Layer 12 of a small transformer language model trained on English Wikipedia (15 layers, counted from 0, width 64).
A neuron's activation on a vector x is GELU(weights . x), where the dot is the dot product.

Input weights of the MLP neurons that the questions are about. A number n stands for (n - 500) times 0.0014.
n4: 459,532,606,552,413,356,487,485,478,452,587,531,585,343,470,637,582,388,441,519,354,703,606,418,337,158,461,510,405,637,609,492,678,731,303,606,543,564,507,615,515,685,517,258,583,588,518,426,496,526,201,532,685,530,558,465,236,758,352,626,291,433,538,488
n5: 257,512,432,552,565,575,420,585,472,689,609,364,534,452,563,280,601,559,656,639,204,666,626,438,369,604,721,517,499,672,471,422,613,569,374,457,363,566,462,695,257,462,440,595,612,666,411,392,512,645,363,409,343,584,627,360,320,429,450,416,596,431,778,543
n10: 489,412,797,475,581,381,255,477,454,299,329,543,409,509,507,509,400,644,847,657,258,496,550,720,486,680,418,501,460,397,655,276,350,263,445,367,598,547,471,617,804,478,497,411,781,553,388,509,376,562,521,357,553,477,431,352,556,272,329,611,603,606,570,730
n17: 451,685,627,497,650,340,109,635,513,315,325,647,582,311,383,531,569,582,683,570,543,381,459,535,545,297,537,467,255,388,348,402,227,643,348,560,602,620,523,677,401,472,649,583,374,787,308,556,306,415,514,764,553,472,385,537,512,480,646,710,595,450,387,580
n18: 606,318,810,673,415,466,368,645,647,690,350,596,487,507,471,559,382,499,236,665,512,385,520,688,662,548,529,393,338,847,559,278,462,595,386,483,319,278,407,469,357,531,377,644,568,623,530,524,63,517,370,354,615,314,778,421,370,399,549,412,631,686,333,641
n31: 606,559,569,462,513,589,520,529,488,603,565,667,390,513,511,254,500,592,493,554,412,569,563,440,538,554,403,571,439,478,419,556,293,319,563,429,546,495,300,458,472,614,580,655,758,510,282,548,564,524,411,395,682,458,582,658,445,313,596,418,249,644,467,566
n36: 616,549,872,254,601,446,328,561,401,566,522,535,569,687,747,486,580,386,442,649,429,527,396,522,315,601,409,458,740,411,458,605,446,459,586,773,345,457,414,499,691,413,486,407,396,516,730,528,504,478,422,327,586,616,511,390,484,608,291,540,138,324,381,383
n54: 240,632,664,445,604,482,528,351,588,457,511,533,600,411,681,242,346,536,553,344,448,552,389,535,284,486,579,437,714,488,768,465,456,345,463,524,572,567,490,245,470,598,720,716,573,507,459,535,353,327,666,477,390,620,657,575,409,604,462,446,328,538,603,383
n65: 304,463,464,412,676,378,430,390,506,697,631,824,522,544,668,762,454,414,657,475,484,475,337,551,410,483,447,571,585,392,410,405,456,634,374,552,478,395,554,800,554,702,454,619,591,518,601,344,189,582,294,430,489,209,425,351,468,471,425,530,324,524,708,657
n70: 554,803,444,690,406,363,319,465,460,598,479,341,392,590,488,502,597,643,451,477,469,437,399,410,422,453,683,620,547,523,569,543,490,421,343,240,527,364,660,656,702,441,408,131,768,791,346,629,439,443,707,343,782,384,512,461,469,443,490,491,341,577,610,472
n72: 488,483,527,530,466,508,572,560,490,594,560,661,663,683,459,431,460,623,592,474,522,603,407,460,215,599,424,363,193,531,182,354,589,513,414,446,689,493,350,385,629,443,521,634,580,529,530,874,357,559,424,366,661,520,533,491,318,450,647,573,387,411,317,629
n98: 597,720,442,418,576,589,350,496,524,407,475,707,400,336,370,592,438,451,486,640,524,301,452,398,708,392,550,611,449,691,629,533,517,275,578,335,648,396,509,405,327,404,378,618,637,260,527,292,533,651,582,479,372,470,584,645,523,511,534,450,679,508,465,546
n99: 483,478,550,450,257,511,576,266,600,611,594,411,606,415,535,607,621,378,783,485,504,489,427,593,655,213,669,201,250,785,543,404,281,646,582,351,666,345,467,520,452,384,600,409,346,594,507,377,542,617,849,457,594,622,670,345,435,616,699,622,207,368,398,495
n110: 390,527,593,681,574,351,680,599,496,479,440,422,501,527,677,684,477,526,650,572,469,367,221,339,557,491,593,542,407,482,429,236,490,508,612,491,415,703,544,887,348,323,415,457,444,585,489,511,386,752,525,332,584,396,492,662,459,655,529,486,418,452,535,577
n128: 440,599,514,315,666,648,471,578,409,484,38,590,480,690,486,533,318,613,525,371,482,777,493,359,632,453,632,650,560,259,565,480,366,513,718,435,330,599,471,345,642,442,357,308,358,625,340,413,570,595,502,619,489,436,643,511,488,596,425,417,533,337,395,699
n129: 284,518,391,328,612,433,471,566,417,464,568,643,587,458,442,618,469,521,449,430,495,429,503,427,659,604,514,493,483,457,536,493,443,496,487,529,731,598,518,494,182,675,711,562,502,544,415,500,618,450,611,544,293,382,359,538,813,323,499,220,632,517,556,335
n142: 607,732,591,413,511,632,496,454,488,415,598,626,454,642,333,499,561,432,759,527,419,185,208,751,466,627,336,348,631,377,362,466,420,503,441,643,497,267,439,713,700,369,339,436,389,585,466,472,657,582,470,594,626,326,351,575,603,315,677,506,314,468,465,716
n145: 478,595,498,802,607,413,447,525,333,449,463,501,347,318,507,732,744,117,587,339,189,749,709,699,442,423,427,383,413,404,536,498,369,471,504,425,477,483,228,394,609,433,458,476,547,914,602,509,688,418,313,508,503,516,478,602,345,656,776,418,367,480,498,660
n151: 501,575,603,468,402,396,756,412,359,428,396,833,577,703,630,538,406,406,273,305,513,620,433,498,295,391,463,626,467,682,456,574,528,468,342,260,546,521,313,583,474,627,608,702,757,648,600,503,554,579,641,410,583,759,486,438,404,470,336,365,403,374,415,394
n152: 821,526,371,574,412,595,501,376,495,575,590,703,484,687,511,570,631,538,528,456,485,678,596,355,473,537,540,531,727,636,459,609,481,621,217,386,480,319,297,504,463,528,371,542,386,391,617,537,412,645,536,457,516,561,614,403,299,306,385,247,355,596,350,448
n155: 350,541,481,363,371,500,525,634,432,468,338,616,326,243,588,419,515,529,369,562,351,411,334,415,264,735,472,557,462,575,489,662,546,810,601,320,536,441,451,399,612,738,643,502,592,583,327,508,721,609,399,365,692,356,343,622,585,677,497,348,657,488,725,433
n165: 734,606,480,751,460,336,504,591,669,337,627,363,691,513,193,550,279,601,425,594,340,792,467,559,400,487,515,713,250,630,470,612,179,407,417,390,442,523,470,563,473,191,566,426,497,423,388,384,389,696,442,638,481,555,609,724,547,209,534,553,262,744,609,552
n193: 437,475,692,566,511,418,661,658,457,429,692,570,565,638,435,478,660,504,392,349,432,443,428,712,381,240,683,420,645,323,482,303,690,842,575,401,521,510,568,345,519,527,630,486,531,714,498,408,211,565,404,628,557,497,551,253,213,505,465,552,356,448,550,532
n212: 284,758,425,614,636,506,627,496,511,587,414,556,477,667,481,349,500,592,434,648,397,746,409,381,394,517,790,320,621,377,550,429,422,379,535,332,250,396,491,496,581,621,431,516,435,520,703,444,430,515,600,369,316,567,493,319,612,622,539,595,412,401,466,504
n219: 453,492,503,465,626,456,579,581,398,405,711,485,308,351,467,584,525,577,287,847,429,634,701,492,381,674,450,345,472,457,653,447,490,290,219,769,405,402,598,638,408,448,354,187,502,606,484,544,651,644,588,448,320,515,603,428,530,657,696,658,364,601,468,513
n225: 390,549,337,521,574,379,471,550,450,454,478,531,552,703,608,542,622,357,338,626,99,391,465,476,548,362,541,500,812,405,578,202,606,584,359,332,475,449,774,563,551,438,569,394,426,673,600,440,270,454,743,690,441,493,505,556,643,457,465,727,445,500,457,363
n236: 398,747,542,671,532,632,597,407,596,488,345,221,529,696,554,407,777,370,446,663,208,607,466,409,331,365,508,512,348,664,521,580,362,686,378,491,430,441,428,536,634,702,361,503,776,525,246,504,550,633,200,407,471,504,333,535,482,543,425,461,470,610,628,620
n237: 540,614,488,636,508,220,458,531,480,336,610,607,547,595,311,732,444,506,357,240,658,484,454,495,411,557,448,274,671,421,424,551,446,343,462,525,563,412,539,301,549,472,651,445,613,533,489,450,362,578,678,763,531,429,192,609,387,520,535,615,578,699,410,379
n268: 659,524,440,460,614,747,578,514,446,495,480,424,307,381,407,342,521,633,431,409,456,583,489,534,337,451,504,554,285,680,685,587,277,348,310,515,596,547,453,416,559,560,442,472,652,497,567,699,559,469,748,181,473,706,373,351,558,705,418,399,320,244,770,693
n282: 418,584,662,384,370,515,610,383,493,551,545,474,557,552,398,584,310,205,444,258,596,632,478,693,270,705,785,405,585,742,531,484,253,607,408,321,756,323,601,606,651,665,709,267,463,509,591,803,230,596,363,639,567,590,397,361,471,225,459,531,558,628,384,643
n299: 650,521,469,358,431,654,522,615,554,636,364,407,524,505,405,704,328,607,341,354,468,397,541,292,475,412,706,387,411,693,323,562,604,634,535,495,566,492,441,437,599,616,553,606,724,292,809,686,530,616,528,434,570,567,464,484,281,318,480,369,256,295,405,584
n309: 584,623,701,323,503,344,525,357,348,682,449,458,631,670,720,225,329,667,509,449,585,577,604,629,511,489,551,252,330,471,645,569,421,386,348,541,571,525,501,326,608,475,710,328,382,554,459,520,523,523,463,586,519,639,473,817,610,220,510,662,441,365,369,283

Each question shows a token from some text and the vector x that enters the MLP there. A number n stands for (n - 500) times 0.0093.

"iation": 447,403,631,554,409,619,685,746,797,637,309,829,345,506,520,735,498,351,465,514,405,449,340,231,540,411,529,427,586,450,362,497,621,360,236,516,542,502,622,528,557,621,578,740,236,472,504,608,347,486,383,380,499,495,611,493,538,467,521,433,497,574,506,305
Which neuron lights up most? n18

"elt": 400,508,697,438,616,812,792,515,667,481,593,503,478,441,497,474,438,641,461,340,563,592,495,205,466,657,564,450,581,556,359,325,518,494,568,453,462,810,488,691,628,572,491,715,216,354,264,320,425,273,417,565,657,422,451,419,453,397,445,576,460,514,592,373
The three highest activations, in order: n54, n110, n128

"ite": 513,617,556,420,558,543,698,568,737,496,423,822,423,464,492,622,330,408,408,578,574,558,431,341,844,351,368,375,588,519,456,605,678,301,460,613,624,480,769,641,494,397,448,468,171,465,256,443,352,353,473,349,662,394,419,447,554,575,384,531,590,493,497,565
Which neuron lights up most? n98

" that": 407,584,634,482,452,673,594,642,657,581,522,831,296,280,485,513,519,487,752,573,435,536,581,340,467,447,502,475,548,511,406,729,507,448,298,517,594,549,589,532,631,451,409,601,247,689,217,628,328,369,481,230,494,449,502,486,574,322,260,583,581,413,524,589
Which neuron fires most, and how strongly? n17, at about 2.9

"ten": 504,676,475,315,413,641,501,505,513,341,496,567,312,376,413,581,386,676,595,378,463,563,571,240,568,362,330,497,787,431,407,491,647,525,656,345,624,700,522,595,595,649,606,633,252,288,302,462,509,394,678,543,419,513,523,377,796,673,421,295,596,662,560,351
Which neuron lights up most? n129

"mer": 522,563,717,523,346,647,386,594,633,599,446,737,446,377,480,714,386,556,425,329,619,534,408,251,456,478,581,323,747,334,420,495,628,268,422,410,608,587,655,522,518,460,379,582,222,483,197,546,508,497,578,485,714,488,451,528,821,583,602,407,520,553,390,398
Which neuron lights up most? n237

"ue": 522,591,541,271,563,526,701,462,748,556,496,534,491,276,287,662,548,587,454,471,434,768,482,37,553,477,358,490,594,330,465,545,615,387,477,651,529,470,583,710,439,524,473,564,354,474,272,501,648,438,585,444,544,376,437,497,448,547,387,550,683,824,454,379
Which neuron lights up most? n219

"ia": 493,622,689,440,412,425,680,781,737,580,444,796,436,410,396,612,533,264,538,526,632,480,490,303,637,592,502,555,554,527,285,639,717,382,246,377,489,360,701,347,517,547,517,542,353,458,440,585,462,382,632,190,435,405,447,343,650,421,518,380,598,539,636,409
Which neuron lights up most? n129

".": 471,421,514,565,416,592,687,720,466,726,537,562,298,139,495,556,414,382,719,471,438,675,607,346,512,523,600,412,767,450,375,552,478,396,457,520,512,433,638,425,784,525,510,678,209,803,377,571,447,260,429,357,460,380,437,521,496,535,385,439,605,485,619,457
The three highest activations, in order: n145, n155, n5

" an": 568,554,517,448,366,599,560,633,501,667,498,785,534,258,564,521,488,493,472,628,493,630,514,334,426,341,614,494,440,619,467,405,639,206,313,644,575,737,502,726,553,465,444,334,183,620,142,486,538,444,543,372,365,460,547,515,691,402,337,594,595,537,636,483
Which neuron lights up most? n219

" Bo": 489,833,536,183,401,613,688,465,557,530,442,639,480,397,512,546,531,506,387,781,505,499,578,132,399,481,516,671,705,440,336,543,489,402,515,428,536,479,768,638,464,588,424,443,538,636,147,475,539,306,517,301,458,576,608,434,516,455,398,528,595,538,435,504
Which neuron fires most, and how strongly? n70, at about 3.2

"ized": 590,625,484,458,441,690,818,599,638,510,322,833,547,329,492,533,551,566,617,481,392,676,325,386,597,371,445,491,523,456,319,527,441,370,351,519,567,654,683,563,503,632,492,686,152,484,432,499,441,590,412,238,622,516,515,354,599,415,266,505,477,512,452,418
The three highest activations, in order: n152, n151, n65

",": 559,603,665,532,382,658,732,649,663,698,489,835,478,240,373,558,453,403,756,544,395,609,520,277,462,425,528,463,553,482,410,555,498,361,353,481,558,672,600,494,511,532,442,555,184,581,348,606,305,324,421,240,521,419,509,509,596,455,369,456,569,437,692,470
Which neuron fires most, and how strongly? n65, at about 1.9

" There": 547,598,505,550,469,736,673,660,521,596,516,588,337,381,326,543,446,332,565,555,392,669,464,318,381,579,578,520,589,671,338,715,419,407,412,606,615,503,548,473,740,460,410,626,438,687,134,483,352,306,406,272,291,537,585,598,656,276,333,564,562,554,472,649
Which neuron fires most, and how strongly? n236, at about 3.2

" d": 525,559,485,204,605,647,718,568,369,617,394,483,529,411,568,547,742,560,382,608,533,740,532,201,496,315,580,528,558,353,427,664,355,179,528,555,677,811,611,419,454,594,587,530,461,567,342,360,409,382,238,271,565,489,611,409,623,448,573,441,501,664,406,471
The three highest activations, in order: n31, n128, n129

" half": 366,680,563,383,638,672,650,487,554,637,595,670,531,328,426,716,702,457,354,335,502,540,434,304,505,334,630,504,553,539,399,711,541,410,504,598,641,784,660,590,481,411,396,473,215,544,167,432,320,371,437,450,607,506,433,512,425,441,234,626,579,548,574,463
The three highest activations, in order: n4, n17, n65

".\n\n": 493,497,509,529,357,693,653,550,485,779,509,582,370,216,478,581,465,466,674,645,523,707,509,476,503,351,554,608,684,468,297,662,445,434,220,507,669,386,661,544,649,518,443,662,302,778,233,451,363,299,467,359,448,404,427,474,514,324,367,595,626,456,582,506
Which neuron lights up most? n65

"ounds": 398,539,655,469,368,626,589,772,542,745,429,708,587,393,395,651,320,572,583,292,461,623,502,238,425,630,560,409,558,450,394,434,491,313,354,563,547,770,593,550,578,560,514,754,280,335,335,504,296,215,497,459,544,400,542,409,533,437,489,565,562,677,387,655
Which neuron fires most, and how strongly? n72, at about 3.1

" beginning": 482,512,616,471,413,655,660,604,565,639,443,579,382,272,512,578,516,570,681,355,500,549,468,360,516,522,537,596,418,500,330,777,578,229,510,656,512,709,773,698,649,551,477,522,351,543,280,578,351,413,363,173,478,373,534,373,443,434,357,803,529,317,394,511
The two highest activations, in order: n110, n65

"s": 501,477,654,415,325,627,618,745,613,619,359,714,329,439,436,533,524,402,722,465,556,533,638,240,531,548,557,228,551,600,245,560,632,446,498,577,659,594,542,556,663,578,357,591,334,567,526,630,305,298,398,166,427,528,499,501,502,385,329,668,440,495,561,509
Which neuron fires most, and how strongly? n72, at about 3.4

" v": 771,538,479,431,474,523,603,566,533,656,435,565,260,223,363,627,554,462,511,725,460,564,520,358,621,325,684,385,514,278,365,479,599,316,497,565,584,683,822,363,409,539,736,458,424,586,242,543,509,386,420,294,666,639,496,392,713,413,403,639,484,434,595,364
Which neuron lights up most? n17

"in": 536,502,676,277,374,527,627,447,632,422,481,543,565,218,446,685,818,388,546,655,487,550,561,189,429,484,563,485,604,747,350,454,582,384,537,682,676,713,586,424,445,470,567,498,269,460,223,389,584,386,512,569,670,374,425,419,513,480,488,538,519,626,616,219
Which neuron fires most, and how strongly? n4, at about 2.6

"illion": 573,378,453,429,416,541,795,597,573,520,314,761,406,413,618,819,492,438,673,494,339,479,609,262,564,385,483,398,505,598,418,485,647,450,445,668,520,741,723,438,548,420,390,583,238,572,271,370,524,323,498,656,680,487,469,529,541,381,401,633,478,480,387,302
Which neuron fires most, and how strongly? n225, at about 2.4

"os": 481,522,652,192,368,632,636,612,637,532,406,517,416,552,403,697,545,484,580,571,454,595,632,319,750,329,506,368,630,689,300,576,530,272,477,577,622,398,549,576,461,300,512,645,204,531,198,573,526,263,610,427,606,345,623,384,343,519,564,552,520,681,470,593
Which neuron fires most, and how strongly? n99, at about 3.5

" f": 556,578,475,468,410,757,564,789,263,735,351,432,299,352,487,619,428,491,701,709,445,553,493,281,464,532,597,535,619,390,353,509,582,403,407,455,661,909,736,531,430,397,371,532,473,535,287,441,471,387,225,414,607,524,427,495,624,377,421,610,513,478,548,519
The three highest activations, in order: n5, n110, n128

"ers": 358,594,748,485,296,505,650,821,550,572,355,800,379,507,421,651,422,481,532,480,522,460,483,197,517,511,735,322,524,450,351,514,526,431,340,475,607,548,600,554,552,667,534,705,226,449,555,426,338,409,615,294,480,407,561,433,680,461,506,467,421,711,442,434
Which neuron fires most, and how strongly? n212, at about 3.2

" established": 577,527,512,385,340,616,803,610,665,592,366,838,460,383,573,564,657,466,669,455,480,615,389,404,504,398,537,504,523,366,279,626,559,359,384,566,644,564,719,673,527,538,547,494,232,582,230,423,404,489,369,381,577,500,615,357,464,422,254,619,544,437,459,394
The two highest activations, in order: n65, n4

"ays": 335,586,663,421,476,615,588,744,658,588,569,574,568,404,452,528,468,498,569,334,375,525,436,97,339,676,637,383,536,430,448,421,581,467,327,552,496,682,482,544,585,632,430,764,338,424,346,583,310,374,425,372,391,482,546,613,614,532,312,600,519,875,363,601
Which neuron lights up most? n54

"ed": 536,468,663,415,389,697,782,495,545,435,403,712,419,432,414,599,516,501,691,409,694,676,360,417,502,335,443,387,481,506,347,571,624,317,514,627,769,643,578,655,523,563,527,643,81,447,347,386,583,305,401,345,611,568,460,363,530,414,505,559,331,618,390,516
Which neuron lights up most? n99

"stitut": 755,478,692,423,219,733,691,597,599,607,338,586,327,443,536,663,465,639,627,424,525,448,476,419,443,504,531,440,665,500,276,692,615,290,556,270,550,580,715,528,585,398,542,615,303,548,242,724,495,372,326,357,620,543,410,429,432,400,535,636,466,421,370,388
Which neuron lights up most? n72

" dou": 425,688,457,475,455,724,748,555,592,694,505,555,353,286,486,618,483,636,654,522,623,468,570,303,397,393,648,429,339,651,405,473,465,343,460,467,439,687,680,375,586,569,91,580,359,560,173,615,491,408,631,227,403,524,463,533,482,391,510,627,622,570,592,515
Which neuron lights up most? n268

" round": 287,553,591,429,562,679,809,695,353,685,539,743,427,439,460,663,531,569,330,379,451,681,575,338,366,360,678,408,521,515,372,547,540,453,472,696,633,656,721,521,484,400,553,651,327,529,285,473,435,488,392,367,569,311,463,355,452,292,308,646,579,553,454,429
Which neuron fires most, and how strongly? n193, at about 2.9

"ind": 261,517,567,436,715,454,614,659,451,454,519,475,517,537,346,478,408,602,706,417,300,642,303,151,478,654,761,388,738,456,317,607,703,455,459,658,509,579,491,437,565,557,531,692,398,522,358,589,451,548,309,322,267,425,461,473,825,479,497,520,582,532,396,592
Which neuron fires most, and how strongly? n212, at about 4.2

" Niger": 540,654,617,266,300,472,692,620,739,636,470,748,396,423,460,538,484,562,514,518,600,509,345,298,563,421,670,711,485,401,284,709,594,301,212,598,606,630,708,419,595,535,554,523,512,392,269,566,475,318,566,431,368,439,525,200,582,494,507,373,418,545,527,572
The two highest activations, in order: n268, n129

"0": 325,470,514,416,506,514,695,620,554,509,648,867,400,458,451,521,615,315,524,513,514,608,570,281,389,335,601,633,589,543,320,620,596,490,385,640,711,825,622,373,608,329,448,512,292,654,280,418,354,387,442,389,427,620,421,403,484,415,332,600,594,619,410,473
The two highest activations, in order: n193, n4

"al": 323,620,552,386,596,626,509,511,522,578,623,557,593,336,313,369,470,571,499,605,434,465,477,49,333,513,620,461,713,502,355,436,578,344,516,629,542,942,426,502,635,498,451,622,307,542,289,447,371,444,503,355,540,581,572,567,577,646,480,397,630,755,402,501
The two highest activations, in order: n54, n5

" p": 643,526,435,380,454,632,776,727,410,823,319,486,277,305,486,689,559,568,460,688,407,586,601,252,511,381,474,365,571,403,512,473,576,283,365,611,633,762,646,341,598,588,525,599,346,650,294,519,377,275,492,424,543,552,440,513,510,407,452,396,577,387,669,495
Which neuron lights up most? n268

"y": 331,450,544,577,594,517,596,823,598,604,325,754,555,408,472,811,412,437,523,571,570,456,537,264,529,487,292,331,606,552,376,640,609,271,472,464,530,471,628,433,608,592,480,599,118,530,320,493,436,366,512,452,508,460,500,543,712,510,482,246,554,637,554,432
The two highest activations, in order: n129, n155

"text": 566,557,688,540,506,784,719,548,716,695,265,620,311,548,390,653,471,381,397,450,371,379,595,389,647,311,402,366,650,570,322,523,623,303,452,427,658,528,592,638,450,430,529,580,374,533,279,664,394,349,336,550,547,355,544,326,379,575,557,635,731,633,303,432
Which neuron lights up most? n18

"ral": 548,360,543,416,320,665,665,562,540,662,551,716,407,289,514,547,440,444,568,619,539,727,367,296,534,353,553,511,746,541,263,644,512,342,311,448,739,573,640,593,706,585,448,575,326,668,120,484,438,451,542,431,450,538,491,365,420,417,369,498,570,432,495,562
Which neuron fires most, and how strongly? n152, at about 2.3